Layer 5 of a small transformer language model trained on English Wikipedia (8 layers, counted from 0, width 96).
A neuron's activation on a vector x is SiLU(gate . x + bias) times (in . x + bias), where the dot is the dot product.
The model reads these tokens: "c" "ial" " N" "ew" "s" " N" "et" "w" "ork" " be" "f" "ore" " it" "s" " s" "ub" "s" "um" "p" "t" "ion" " in" "t" "o" " C" "N" "B" "C" "." "\n\n" "R"

The vector x that enters this layer's MLP at each token. A number n stands for (n - 500) times 0.0073.
0 "c": 557 509 631 471 479 560 739 455 471 573 366 250 520 369 722 471 500 550 632 616 589 372 496 611 572 459 478 538 593 461 488 387 619 285 428 579 428 625 684 426 475 807 604 549 570 641 466 529 525 683 325 653 488 482 444 294 582 640 290 473 293 528 514 532 430 669 550 298 393 622 365 523 498 626 516 607 178 496 336 518 428 368 529 401 462 578 524 526 498 439 593 343 608 486 260 440
1 "ial": 383 352 420 516 469 574 703 485 487 482 302 170 562 361 495 441 643 393 654 542 670 295 501 703 601 570 487 611 576 539 353 460 447 265 405 418 513 591 696 284 612 551 582 546 549 539 387 462 508 573 361 494 643 508 372 393 589 724 354 439 353 477 591 690 570 615 562 389 425 532 381 689 571 637 527 505 241 520 362 500 446 517 480 364 596 606 628 538 463 712 545 373 662 582 379 534
2 " N": 470 363 459 472 558 527 607 706 431 358 439 340 543 415 526 521 528 646 586 446 666 347 436 457 551 487 397 575 251 672 498 591 475 545 404 405 502 556 586 522 369 711 558 575 522 563 541 392 570 663 301 446 643 420 513 452 537 624 212 226 524 527 517 625 476 595 515 342 443 480 421 598 603 561 491 566 251 427 463 773 587 488 689 395 589 560 546 366 588 553 712 381 555 412 100 579
3 "ew": 341 329 475 531 506 454 545 510 662 605 684 343 845 338 608 415 642 422 671 702 785 369 495 640 545 473 582 634 459 505 394 706 408 448 295 241 453 468 497 290 270 637 561 648 641 432 414 340 385 549 524 421 841 425 468 421 312 483 541 325 431 584 521 620 479 477 597 616 573 595 134 477 319 605 447 567 349 370 449 491 788 451 513 386 452 623 542 523 489 511 642 464 442 668 434 615
4 "s": 362 516 720 399 652 556 671 470 355 401 583 276 732 414 537 486 495 589 628 523 635 525 266 473 529 435 490 581 144 506 563 798 502 382 536 454 465 537 436 491 365 522 540 489 562 375 344 546 384 561 390 435 673 386 583 549 385 344 363 368 413 546 649 571 586 415 768 688 525 631 391 583 387 521 585 443 281 366 217 496 530 259 615 351 522 553 653 457 680 467 534 925 464 399 556 667
5 " N": 485 387 419 505 559 563 600 743 402 343 469 390 559 385 546 465 497 696 606 481 726 356 401 351 535 444 477 528 162 698 539 645 441 482 409 347 405 617 543 555 332 648 580 586 516 469 514 392 541 621 293 371 723 406 511 447 563 625 249 260 531 514 518 645 508 525 492 393 436 554 466 562 596 562 514 436 250 417 525 741 614 589 625 388 692 564 528 293 628 528 747 473 540 374 155 601
6 "et": 459 218 361 477 405 421 538 232 351 453 661 311 780 460 476 554 610 386 609 564 708 560 556 378 444 368 484 632 412 524 450 699 414 406 334 390 531 507 583 463 54 616 563 523 591 355 327 642 535 617 538 365 870 339 488 443 446 310 386 584 360 642 597 668 474 477 588 628 684 612 147 566 293 675 649 614 432 394 700 622 511 446 476 367 433 464 567 639 599 450 571 682 570 467 526 535
7 "w": 466 539 599 531 539 389 629 639 527 406 704 409 755 302 386 432 549 496 308 373 782 515 609 545 567 453 540 358 386 587 441 544 532 552 291 450 465 366 457 290 379 667 608 502 528 383 378 226 537 542 401 420 835 388 832 426 357 372 372 350 389 562 570 851 454 380 628 639 643 745 454 498 313 453 259 354 360 487 394 478 681 527 404 442 538 475 538 465 510 561 630 708 551 489 472 771
8 "ork": 566 319 428 434 729 604 763 407 540 698 450 381 679 224 454 577 450 546 341 641 850 381 592 332 515 545 556 753 216 437 399 735 571 612 353 354 475 507 473 438 518 443 525 650 412 335 404 447 353 486 270 391 709 489 564 536 345 512 552 313 341 634 459 685 546 339 579 681 635 736 366 452 504 694 463 430 353 488 344 552 483 460 505 332 634 589 741 250 625 373 525 604 502 538 572 589
9 " be": 365 414 595 721 462 393 761 552 298 546 475 510 442 523 567 376 247 577 666 570 743 439 364 577 573 565 429 491 143 354 585 587 542 337 408 625 315 454 708 458 576 487 658 730 385 540 355 496 405 466 245 465 657 588 468 654 662 312 220 486 519 603 461 635 472 564 597 769 538 668 261 353 259 629 562 360 198 712 490 554 446 526 452 481 505 524 343 417 450 473 475 495 555 428 579 656
10 "f": 596 495 473 415 696 405 729 394 484 538 578 456 422 495 601 300 502 379 457 413 462 583 735 567 469 586 510 797 160 590 532 325 513 476 526 597 68 438 413 314 644 584 663 357 570 582 373 531 554 562 384 351 703 630 479 679 502 458 464 701 424 539 454 501 382 363 732 429 534 458 584 481 398 459 711 382 216 511 404 361 745 702 430 334 588 516 284 442 573 561 558 378 729 418 495 582
11 "ore": 417 397 562 517 517 366 783 373 416 417 226 362 591 300 511 274 632 449 520 422 632 246 559 380 497 537 551 465 254 409 409 712 476 633 452 629 303 522 745 403 741 475 621 554 467 544 534 489 372 496 416 449 501 683 557 835 509 430 410 595 432 633 352 508 547 488 671 643 475 532 330 556 502 503 772 532 220 390 434 381 595 570 493 377 536 757 572 340 626 637 478 364 525 541 535 607
12 " it": 764 347 464 346 579 479 605 396 368 536 429 420 598 325 486 365 520 495 602 532 642 317 452 536 611 708 433 647 202 468 406 551 694 414 467 582 399 534 816 339 385 571 567 462 340 639 386 519 513 518 306 578 594 525 534 529 408 616 294 299 645 582 443 650 620 461 577 410 475 507 569 508 434 489 622 727 240 676 277 439 550 528 581 478 427 517 689 326 380 454 474 291 962 493 406 543
13 "s": 471 566 674 470 719 293 589 453 313 475 713 264 515 471 633 386 494 499 611 630 488 444 340 632 577 605 465 772 108 449 570 611 686 344 550 583 256 440 544 557 409 426 498 358 341 536 302 677 516 528 349 469 588 412 616 628 380 442 304 357 493 598 687 539 568 390 696 602 561 592 416 579 423 417 723 476 221 508 348 516 563 252 586 364 527 561 615 519 514 544 352 749 611 418 496 627
14 " s": 617 629 656 513 462 378 623 651 383 413 515 518 570 545 652 496 473 585 683 776 450 376 468 681 661 648 485 495 242 488 639 344 704 215 484 531 503 588 637 478 320 628 525 524 403 542 320 562 582 553 290 588 485 332 383 480 571 334 607 446 366 559 461 539 551 382 446 484 392 544 445 680 484 584 664 441 191 582 502 345 654 563 387 368 538 469 458 544 447 421 540 470 559 489 138 512
15 "ub": 667 408 604 481 515 459 531 452 414 491 433 408 470 598 559 705 376 438 590 429 385 554 878 414 581 625 484 739 277 571 551 484 488 46 576 562 382 532 523 459 384 576 508 576 274 499 443 692 606 626 500 480 693 335 392 459 664 570 687 414 300 585 408 494 579 539 404 385 188 598 806 555 512 113 801 647 299 479 774 379 532 472 475 444 544 399 554 392 502 447 569 505 466 505 423 384
16 "s": 622 694 712 513 665 389 587 519 374 454 545 256 482 425 665 395 379 567 590 500 399 433 347 745 665 592 427 704 432 365 554 543 638 183 469 599 374 472 510 425 495 502 479 348 434 643 451 728 517 479 324 544 407 346 558 579 713 413 349 446 296 481 503 526 704 452 544 627 380 633 699 561 448 375 787 294 242 547 314 396 705 489 445 377 653 535 596 571 475 590 342 631 410 472 535 517
17 "um": 654 513 609 447 622 635 662 515 427 572 266 366 414 465 613 522 518 433 495 514 553 379 663 171 655 388 495 651 416 422 427 295 505 47 266 525 578 366 567 501 595 428 543 534 476 620 345 527 604 432 372 398 610 448 553 453 683 384 571 670 368 535 411 633 625 283 345 483 367 691 603 439 407 276 914 315 331 617 621 550 567 636 355 439 652 509 835 586 526 591 453 427 597 540 529 342
18 "p": 727 545 348 506 648 447 645 494 355 399 424 405 329 371 608 479 331 504 414 452 670 422 573 696 529 617 410 750 585 484 482 464 532 119 291 564 151 345 532 484 446 234 436 264 523 533 478 642 743 544 363 432 551 461 521 571 539 386 747 618 340 739 605 709 524 402 521 448 581 527 733 477 583 503 538 348 304 672 567 615 426 509 529 470 702 402 526 610 339 773 513 459 440 599 412 472
19 "t": 637 640 326 491 481 174 688 433 347 529 522 342 323 391 634 784 376 450 321 439 388 482 472 720 455 445 299 578 719 495 467 460 624 601 457 568 173 401 530 510 528 370 320 554 563 501 613 673 607 407 367 630 551 564 511 518 739 425 230 645 507 611 622 694 491 440 445 444 601 604 669 573 491 543 625 316 339 367 441 427 457 596 314 425 726 441 708 496 575 688 445 387 660 514 498 619
20 "ion": 595 521 437 611 691 405 697 428 507 482 379 311 438 182 596 621 521 396 467 440 462 185 607 509 624 542 505 661 622 476 359 488 554 487 209 586 338 488 642 436 738 202 445 424 412 507 316 520 458 471 496 540 620 604 427 483 426 429 214 643 314 708 461 631 604 626 477 538 495 508 571 522 683 497 626 483 369 434 442 581 495 579 475 579 655 753 704 447 562 740 284 368 518 561 452 549
21 " in": 556 611 418 496 448 449 561 630 460 515 303 323 533 441 640 423 500 497 633 667 624 434 529 593 543 609 370 533 692 467 486 375 550 584 435 575 469 649 850 408 279 523 592 340 450 627 306 357 491 589 500 404 634 395 443 658 659 467 502 548 213 587 550 550 631 615 528 304 302 418 605 606 464 546 473 638 265 358 608 390 638 335 614 407 593 391 481 460 566 428 478 624 524 609 215 633
22 "t": 575 589 522 552 390 460 576 417 478 500 382 391 528 567 511 595 596 457 468 468 496 492 516 417 487 341 369 577 861 506 523 518 431 564 329 557 351 590 509 413 490 592 437 679 493 605 793 596 513 414 685 550 672 308 385 367 892 538 343 516 521 444 752 487 436 552 438 552 296 611 680 966 335 424 672 537 329 195 376 271 599 423 663 219 402 419 670 339 480 481 577 575 513 358 399 581
23 "o": 379 551 547 440 597 457 565 350 774 256 257 353 455 566 339 486 523 651 571 488 531 480 523 480 603 519 510 500 673 445 413 404 427 553 196 495 416 613 615 504 488 608 570 530 415 604 500 345 500 467 575 445 682 434 786 272 838 374 314 381 599 562 321 412 741 412 363 566 174 472 645 711 528 509 790 819 322 284 659 519 457 494 611 471 403 521 590 400 410 498 564 411 634 426 479 712
24 " C": 730 479 514 512 577 548 461 605 316 425 390 334 770 507 572 510 541 623 532 414 553 420 477 544 533 527 518 648 582 629 542 476 497 404 394 338 470 591 617 632 297 623 521 440 429 512 554 416 508 631 524 522 646 262 574 478 713 545 507 278 360 501 461 666 486 458 382 416 453 362 528 557 635 580 649 719 378 467 443 628 490 435 562 387 395 465 526 494 655 439 556 527 522 447 25 527
25 "N": 500 370 608 749 457 388 473 512 504 459 486 263 537 465 512 569 688 576 535 510 723 494 392 384 589 596 521 567 401 708 304 526 450 485 278 304 614 533 587 479 294 535 521 471 458 324 669 523 480 693 453 387 544 255 349 283 530 580 249 420 544 418 858 798 491 538 321 464 455 496 518 646 641 457 501 385 476 408 554 634 645 486 555 501 632 415 616 443 530 452 680 508 417 556 307 595
26 "B": 546 437 784 703 523 314 544 287 383 409 538 328 550 471 538 616 568 348 531 478 862 783 463 612 524 478 490 518 440 659 288 557 413 503 498 405 571 437 562 444 397 410 534 425 419 289 566 605 552 661 639 501 682 400 409 534 171 477 284 532 545 499 559 731 403 532 389 484 681 594 277 460 479 481 491 407 400 446 548 619 542 516 425 386 409 481 690 350 581 526 652 646 549 702 242 540
27 "C": 578 555 581 715 767 381 648 169 196 625 456 270 597 444 520 498 590 496 537 382 649 606 410 547 511 563 581 460 377 564 277 542 533 402 444 441 578 475 605 441 403 521 492 392 443 292 427 633 559 572 504 451 671 422 627 584 501 352 466 546 440 515 555 803 476 526 376 420 597 341 506 460 748 646 548 427 447 389 394 581 476 427 400 494 540 403 648 449 766 533 577 556 578 576 218 651
28 ".": 557 460 621 591 494 386 605 517 427 422 667 444 484 412 683 431 392 419 443 657 633 632 475 496 599 548 488 390 474 524 189 215 577 379 427 553 464 516 876 498 444 542 572 457 305 432 564 744 556 591 451 513 382 470 574 549 291 482 360 507 413 483 584 689 504 594 373 577 409 484 465 465 640 587 476 426 308 388 409 563 377 574 429 463 449 490 802 566 565 502 510 552 590 600 227 608
29 "\n\n": 625 412 469 657 502 501 630 519 527 400 477 509 562 480 769 552 405 445 536 554 569 305 479 480 621 405 368 525 451 524 406 327 667 434 566 448 500 573 927 527 365 635 569 394 436 612 684 612 464 653 475 553 469 396 452 359 542 665 381 531 252 554 474 498 500 605 518 412 327 492 565 617 461 438 440 619 279 534 645 457 698 324 416 427 491 560 461 474 408 472 330 444 594 455 165 590
30 "R": 459 638 422 606 721 511 582 398 569 481 516 410 528 602 658 539 516 602 542 534 664 402 361 409 563 556 587 567 524 669 366 628 431 495 343 404 636 578 642 418 442 638 495 422 453 560 732 230 605 609 425 429 483 244 240 339 608 701 477 520 574 330 481 615 557 465 513 715 310 285 395 584 491 453 594 498 342 451 671 634 587 594 446 290 591 402 539 545 353 479 501 468 459 580 145 466

Each question shows the input weights of one neuron of the MLP. A number n stands for (n - 500) times 0.0013.

n162 gate (bias -0.030): 600 375 553 459 577 692 615 416 514 384 507 448 631 578 384 480 421 309 446 620 467 504 461 451 246 487 498 476 542 383 514 591 605 465 451 604 392 526 496 466 365 548 522 718 565 389 461 593 621 547 372 578 474 495 458 527 339 518 550 413 521 302 540 492 449 466 548 467 630 341 366 710 429 584 429 522 547 475 519 571 455 417 573 625 421 437 582 317 550 402 474 458 518 401 766 537
n162 in (bias 0.045): 381 418 503 643 441 473 373 532 338 527 434 443 361 621 573 562 601 528 638 611 558 546 584 427 446 500 489 482 463 558 558 456 314 487 588 525 437 539 462 360 266 535 400 573 546 511 573 545 506 683 341 548 288 662 519 508 695 587 515 361 413 616 540 492 454 466 506 429 637 461 448 591 329 504 573 371 571 429 447 443 616 631 551 510 475 532 481 683 493 509 480 405 270 655 520 483
It fires most on token 6 "et"

n137 gate (bias -0.059): 576 362 414 441 474 438 417 279 306 352 413 592 495 382 544 186 455 719 523 475 275 572 320 694 254 390 521 605 439 514 502 380 456 636 494 607 703 299 552 419 254 542 567 686 462 737 593 557 569 479 330 485 246 460 446 402 613 562 497 435 306 624 548 583 477 472 590 559 677 522 491 417 468 686 340 562 551 497 569 455 471 365 652 485 626 521 749 806 375 360 482 476 451 446 545 472
n137 in (bias -0.022): 447 594 378 587 591 494 348 249 530 535 415 598 516 356 558 344 785 650 540 536 449 543 370 547 332 362 457 594 508 538 439 502 631 644 549 606 673 221 510 392 586 496 631 656 321 506 565 471 585 485 428 653 506 491 494 592 476 509 392 391 454 509 571 527 439 372 640 609 541 384 651 569 545 698 351 518 533 403 605 376 515 354 545 276 596 338 583 521 348 261 622 734 470 489 489 501
On which token does it fire most, and how strongly? 17 "um", at about 0.71

n66 gate (bias -0.047): 639 598 481 545 595 366 579 554 598 546 472 493 620 547 517 308 630 532 542 314 263 743 489 748 504 565 378 530 414 737 616 449 317 366 574 414 407 216 305 661 546 571 429 554 697 481 420 601 546 500 648 492 474 458 563 390 522 520 524 531 331 478 421 491 288 682 540 282 479 399 685 503 546 504 611 368 562 592 436 353 480 332 522 341 500 591 561 552 463 459 395 475 652 303 600 454
n66 in (bias -0.020): 572 372 378 358 657 571 525 406 605 534 523 512 490 465 499 468 550 305 431 354 598 426 574 562 407 529 522 491 493 366 534 481 511 372 326 602 527 425 452 643 567 266 341 501 429 507 455 640 574 500 627 722 602 492 582 570 474 535 429 422 467 637 835 599 374 466 610 739 466 563 348 510 392 413 457 536 624 354 485 510 459 399 466 473 706 541 543 502 557 373 384 440 712 530 419 585
It fires most on token 19 "t"

n74 gate (bias -0.118): 383 497 486 440 236 443 412 615 500 357 535 565 590 479 607 662 703 556 334 508 338 640 579 528 351 290 450 483 533 677 473 495 511 643 359 414 496 498 393 562 540 809 411 613 629 409 716 538 483 393 415 468 254 574 382 503 621 650 481 596 541 466 570 393 468 473 548 422 546 563 563 610 469 513 557 589 556 432 586 239 633 466 457 424 678 411 521 299 571 609 755 553 387 473 559 369
n74 in (bias 0.032): 445 579 500 599 500 338 566 479 521 549 592 450 451 468 461 383 586 411 431 366 527 760 607 502 423 492 558 507 498 422 444 403 291 482 478 477 403 499 563 438 374 421 520 582 515 472 401 591 461 540 571 426 658 574 610 372 601 781 393 684 674 523 585 522 668 451 413 324 408 584 396 472 466 366 575 334 459 393 764 609 439 513 365 626 443 460 351 631 530 486 397 393 477 589 542 396
On which token does it fire most, and how strongly? 19 "t", at about 2.1

n15 gate (bias -0.034): 413 651 396 400 562 614 587 575 479 479 615 487 704 523 419 431 519 449 578 668 523 548 348 530 452 725 522 474 395 542 513 468 703 394 659 426 514 414 407 475 564 592 478 475 590 604 549 510 585 403 604 476 324 570 428 402 401 584 537 572 446 468 510 491 503 539 470 399 457 428 563 275 476 524 453 484 308 585 545 388 381 433 532 605 417 433 506 505 643 644 531 511 563 344 776 472
n15 in (bias 0.014): 455 680 605 587 438 446 552 560 517 433 529 593 386 568 541 405 559 656 415 441 563 481 370 568 388 478 302 579 523 649 532 373 497 403 650 513 526 472 446 526 368 372 415 455 302 731 523 590 315 551 419 293 395 351 529 453 565 523 427 430 439 458 652 453 308 572 504 571 660 335 347 692 640 625 601 639 633 533 491 482 498 263 610 402 585 608 452 570 421 524 437 542 648 458 519 420
On which token does it fire most, and how strongly? 13 "s", at about 1.2

n6 gate (bias -0.044): 546 651 299 660 528 480 483 224 351 595 389 527 463 630 314 553 607 628 576 592 584 560 439 511 523 468 275 468 589 520 479 507 419 427 343 471 669 432 452 659 637 486 571 306 530 414 610 449 546 603 418 455 464 477 378 465 364 440 348 586 552 453 364 559 543 600 575 489 662 480 427 547 645 601 514 530 514 473 506 542 499 522 649 450 366 472 622 389 439 589 697 518 428 534 354 394
n6 in (bias 0.035): 429 492 601 481 470 428 452 420 688 428 476 370 372 455 563 498 531 472 540 454 549 718 437 490 476 512 688 414 350 480 383 444 417 608 239 521 578 305 480 281 399 485 495 600 475 386 462 598 514 423 739 457 468 589 526 607 447 538 621 438 495 497 580 511 553 490 487 508 371 524 784 612 367 407 471 579 437 454 464 376 554 432 504 589 409 521 554 478 661 716 475 545 478 538 634 470
It fires most on token 26 "B"

n119 gate (bias -0.052): 683 496 518 390 495 593 504 718 504 469 340 594 567 551 575 561 290 544 500 404 462 393 519 499 455 405 467 468 799 452 691 383 508 404 668 420 405 505 420 326 662 634 559 499 407 471 469 538 397 625 498 473 446 362 418 576 428 632 473 656 466 523 401 314 449 472 580 328 530 514 388 578 538 266 338 422 520 431 623 560 541 619 491 604 612 406 290 430 710 377 557 618 548 604 483 452
n119 in (bias -0.009): 450 215 347 654 373 608 410 653 435 377 505 442 542 366 555 472 480 489 492 435 393 605 434 463 534 683 503 393 734 430 566 559 625 437 621 587 452 559 496 335 372 490 531 264 506 553 613 431 581 427 585 402 402 559 497 645 500 680 568 326 479 444 680 543 546 505 485 467 514 526 589 600 336 632 456 474 494 658 503 469 534 545 430 421 534 561 536 483 300 370 511 623 420 483 535 663
It fires most on token 21 " in"

n177 gate (bias -0.061): 524 412 581 480 433 631 507 575 600 499 419 692 543 654 507 345 452 487 642 681 315 650 417 514 414 282 556 474 479 418 341 418 357 467 439 449 610 409 488 438 397 485 621 566 610 448 571 698 570 588 475 548 303 449 441 342 648 515 366 410 476 498 694 653 326 476 315 655 530 519 477 541 392 502 327 383 566 457 438 421 464 642 564 437 518 362 488 639 486 463 476 395 524 542 552 465
n177 in (bias -0.010): 523 509 486 335 480 302 402 491 589 623 662 500 565 473 400 454 444 479 527 662 585 451 303 459 579 618 467 567 266 730 480 408 624 516 606 461 437 516 480 707 374 485 579 655 521 408 566 605 500 545 463 445 357 444 479 544 413 484 447 306 487 512 613 495 528 490 505 393 497 483 378 420 617 491 583 484 457 431 628 743 403 493 535 591 469 435 706 506 358 514 627 471 393 412 461 503
It fires most on token 25 "N"

n157 gate (bias -0.061): 363 505 569 383 425 363 566 470 550 683 718 601 632 376 551 512 290 596 737 466 624 473 423 528 477 495 320 534 603 502 584 461 576 363 438 333 515 412 324 446 369 429 569 466 438 459 512 498 534 485 557 569 390 499 355 499 378 543 663 722 524 670 624 525 281 465 724 504 584 805 454 422 604 520 306 443 610 610 406 311 470 371 536 477 521 459 288 628 496 463 436 633 548 506 516 508
n157 in (bias -0.006): 400 440 315 495 486 662 495 474 385 471 562 535 282 407 623 483 611 560 564 385 468 482 300 529 503 454 586 447 506 348 537 557 486 513 417 525 430 369 607 652 577 528 491 482 497 444 459 435 489 552 820 327 595 527 418 661 617 478 288 531 631 546 340 496 499 475 317 438 528 395 596 602 449 589 529 450 471 578 508 524 297 551 671 517 592 645 546 595 592 533 739 488 356 305 604 530
It fires most on token 9 " be"

n170 gate (bias -0.087): 429 481 354 736 589 428 580 560 437 571 514 570 438 512 518 531 481 604 527 630 408 749 563 320 418 511 443 523 427 592 458 649 611 287 359 458 582 520 294 423 532 537 566 613 447 570 595 428 439 612 598 399 401 435 543 290 372 515 622 598 506 308 547 451 430 505 588 526 528 506 483 604 470 279 501 541 425 566 506 421 570 354 381 471 665 491 388 658 653 512 327 552 610 557 671 472
n170 in (bias 0.012): 706 536 538 564 498 362 428 480 516 439 592 587 398 480 432 399 675 408 539 597 329 561 374 454 452 359 428 511 483 567 475 419 485 425 466 593 541 505 525 444 467 543 368 493 541 360 276 637 651 495 507 511 483 509 695 297 479 626 332 626 675 469 579 655 450 452 361 537 368 581 526 616 494 471 553 541 435 311 444 444 586 517 471 488 538 534 610 452 625 485 549 670 399 421 538 261
On which three tokens does it fire most, strongest first? 17 "um", 15 "ub", 25 "N"

n132 gate (bias -0.027): 635 575 551 468 417 399 498 388 495 525 551 553 482 488 458 384 569 587 840 569 456 438 412 767 500 577 629 586 378 427 751 597 577 367 504 573 281 566 360 712 567 437 454 530 487 478 511 558 333 438 541 520 372 470 534 459 484 459 346 460 350 647 479 498 496 473 628 419 482 387 359 523 681 333 466 491 488 440 617 522 483 427 324 515 563 544 548 572 495 463 372 341 518 423 496 510
n132 in (bias -0.014): 533 491 550 589 290 530 420 474 467 373 645 441 475 436 526 523 489 468 390 481 525 525 502 604 466 645 507 599 388 636 442 656 533 371 695 489 541 323 483 521 333 543 490 663 478 425 429 652 433 383 435 412 462 542 431 580 481 344 459 538 495 569 427 593 415 719 545 312 616 472 565 401 393 326 414 389 431 606 431 666 596 415 501 679 622 695 531 588 574 671 532 507 423 569 570 501
On which token does it fire most, and how strongly? 13 "s", at about 5.4

n142 gate (bias -0.073): 558 576 448 535 580 425 542 589 634 425 376 656 428 568 513 363 385 648 466 554 543 342 400 782 412 385 395 403 492 471 649 526 347 822 432 381 522 313 381 413 585 724 700 511 491 526 660 481 480 540 608 557 535 716 546 515 438 495 489 409 521 484 390 379 467 459 518 504 607 585 207 613 486 528 632 474 522 565 539 453 567 488 582 544 596 341 326 505 511 471 310 317 461 489 459 441
n142 in (bias 0.041): 381 569 440 616 354 594 472 450 476 617 471 545 578 520 692 372 691 486 366 508 352 501 475 461 451 568 728 503 439 683 521 550 512 345 635 504 432 515 591 587 282 441 625 596 464 337 467 575 508 523 521 498 485 373 482 599 460 496 728 365 530 476 471 326 532 457 601 516 620 494 402 384 450 611 588 474 406 646 655 434 501 402 443 285 517 599 637 519 319 569 484 409 380 514 432 309
On which token does it fire most, and how strongly? 3 "ew", at about 1

n95 gate (bias -0.092): 488 323 518 361 210 435 662 763 586 424 297 583 616 650 585 518 393 574 716 392 583 592 453 601 402 615 413 441 619 495 453 522 395 485 599 606 694 574 525 394 314 569 566 671 440 320 519 643 438 394 418 665 398 544 444 457 375 395 470 534 653 458 433 258 335 621 634 516 535 503 618 481 393 482 584 494 575 501 615 472 468 254 588 579 495 446 291 508 524 511 471 545 520 540 543 401
n95 in (bias 0.028): 645 649 317 507 562 218 351 302 350 552 317 411 539 648 471 488 455 550 578 674 523 468 646 533 450 526 484 428 505 547 569 528 548 695 570 515 600 444 510 490 333 532 546 423 574 654 580 200 502 458 385 424 480 321 620 444 577 434 582 619 420 354 367 487 447 603 633 492 567 578 380 551 520 574 559 495 477 695 416 578 546 493 537 439 507 290 662 470 579 517 459 591 562 646 390 511
On which three tokens does it fire most, strongest first? 21 " in", 28 ".", 20 "ion"

n188 gate (bias -0.056): 739 576 504 469 444 533 625 447 363 424 579 503 635 439 278 474 658 473 515 493 437 382 420 566 519 539 479 553 557 446 491 556 571 568 379 531 598 542 459 604 634 413 489 548 560 561 620 453 529 189 412 613 394 574 330 441 560 620 349 610 389 577 305 566 481 444 519 670 490 583 577 390 601 704 329 840 411 449 453 474 425 496 502 416 365 282 601 527 416 426 664 251 697 195 515 507
n188 in (bias -0.006): 520 532 580 550 385 634 476 419 341 572 716 463 465 463 583 550 637 418 641 354 724 494 692 525 501 468 443 487 463 425 396 562 409 485 423 443 429 561 573 368 626 408 394 606 326 551 609 498 481 438 500 542 508 610 498 434 538 498 416 389 567 457 713 576 636 511 428 645 449 707 505 655 636 372 592 535 532 567 399 369 305 521 663 455 327 474 544 713 387 413 545 428 594 375 549 605
It fires most on token 12 " it"

n106 gate (bias -0.088): 387 225 467 460 369 356 578 555 396 317 697 509 553 434 360 260 681 808 651 451 242 416 318 512 489 557 512 400 532 572 605 514 560 455 480 414 658 545 425 643 700 438 549 248 355 637 542 369 512 351 543 499 416 642 584 418 479 607 343 554 601 606 482 413 523 577 568 549 452 493 425 718 556 353 454 596 494 291 451 407 568 514 390 616 586 706 297 486 809 615 596 415 488 472 567 619
n106 in (bias 0.009): 454 335 390 426 544 300 499 409 621 688 582 529 492 406 577 610 474 475 658 482 692 431 530 409 480 520 568 528 657 420 580 749 484 364 425 429 369 321 584 213 728 392 469 722 683 567 364 435 477 558 491 530 691 346 556 587 535 569 524 460 455 373 545 407 312 453 445 639 462 411 679 452 448 563 556 483 566 446 668 537 492 473 505 342 546 349 498 343 484 447 459 635 425 329 535 567
Its two highest activations, in order, are on tokens 11 "ore", 23 "o"

n113 gate (bias -0.081): 534 350 610 300 575 458 692 514 417 378 260 495 669 485 594 438 618 580 457 218 261 323 467 412 625 549 458 473 354 408 690 381 507 704 604 610 631 425 412 411 531 527 504 534 478 529 586 473 533 243 358 449 419 470 542 646 359 586 591 483 429 568 547 533 549 395 722 432 436 476 493 590 541 558 438 657 524 398 565 476 437 227 525 494 612 544 530 601 480 479 648 668 551 547 471 338
n113 in (bias -0.026): 582 383 584 468 490 579 443 522 371 407 382 503 553 485 710 588 588 288 535 399 468 606 600 409 604 424 372 502 362 695 497 521 547 390 578 716 604 642 495 440 425 489 432 463 548 663 442 613 556 345 428 608 324 529 446 450 588 444 319 546 549 405 435 416 443 468 561 432 431 601 529 537 498 400 966 528 464 589 571 387 522 533 471 540 537 514 531 565 485 459 382 574 441 473 465 389
It fires most on token 11 "ore"

n72 gate (bias -0.086): 596 622 369 446 577 562 547 436 363 459 636 518 457 401 589 596 521 603 446 435 525 441 377 689 518 517 494 553 477 411 506 504 716 369 458 514 527 488 492 649 532 403 465 409 520 643 626 518 345 389 652 368 600 420 457 430 459 594 443 427 403 392 481 489 505 363 619 486 521 598 495 453 455 386 410 448 499 660 515 557 318 403 405 383 672 525 630 369 385 556 629 506 549 348 444 673
n72 in (bias 0.023): 510 739 419 450 636 513 585 425 574 556 537 477 503 405 643 553 342 527 560 463 599 619 542 566 549 410 675 660 510 396 364 448 435 592 436 366 506 604 330 355 546 470 441 636 586 558 447 519 499 609 607 369 489 428 504 438 438 618 551 537 603 351 648 572 501 434 344 496 510 302 448 493 413 575 407 308 501 402 412 522 595 515 447 554 608 495 557 488 641 400 454 595 616 591 512 388
On which three tokens does it fire most, strongest first? 8 "ork", 19 "t", 30 "R"

n90 gate (bias -0.097): 335 496 497 597 438 512 620 473 464 552 377 526 594 579 468 613 583 416 613 566 527 412 504 700 454 649 579 284 576 394 466 594 476 552 478 471 340 556 509 508 530 579 484 595 560 474 488 350 264 408 400 360 375 566 424 499 485 440 381 414 544 434 447 273 419 647 580 425 550 318 488 384 529 516 746 644 434 459 569 527 526 518 639 659 367 355 488 791 355 486 598 416 531 602 613 481
n90 in (bias 0.041): 384 457 317 656 560 560 266 345 413 556 400 516 531 447 490 530 534 426 588 495 612 446 601 418 526 557 583 501 531 423 517 760 358 515 354 640 529 654 516 493 560 503 564 557 534 541 612 569 508 294 405 348 393 585 634 627 646 479 588 469 603 533 475 530 579 538 518 624 450 616 446 555 619 526 406 580 468 583 424 452 411 474 453 388 387 555 426 377 308 584 523 475 433 410 590 638
It fires most on token 11 "ore"

n111 gate (bias -0.052): 499 542 462 592 620 488 649 531 533 530 399 490 284 577 463 550 551 567 506 453 462 324 475 580 436 615 704 431 411 405 510 522 410 555 437 529 613 509 526 591 571 593 501 558 414 406 509 751 446 390 621 486 561 592 509 428 276 406 604 316 450 475 514 407 435 501 634 580 490 421 447 485 382 450 658 538 478 484 488 640 543 451 504 718 435 447 523 393 351 452 510 393 434 392 475 479
n111 in (bias 0.001): 550 558 520 349 466 524 416 579 551 369 434 471 505 520 393 461 382 494 523 472 507 587 466 460 514 393 653 629 691 486 593 521 360 445 432 444 678 478 463 402 529 377 432 502 532 400 538 325 576 518 421 531 487 440 608 440 513 479 418 519 450 659 534 547 604 358 573 504 478 640 485 320 484 526 675 509 520 401 475 462 576 782 392 508 538 411 533 444 460 448 512 686 598 461 501 472
Its two highest activations, in order, are on tokens 23 "o", 29 "\n\n"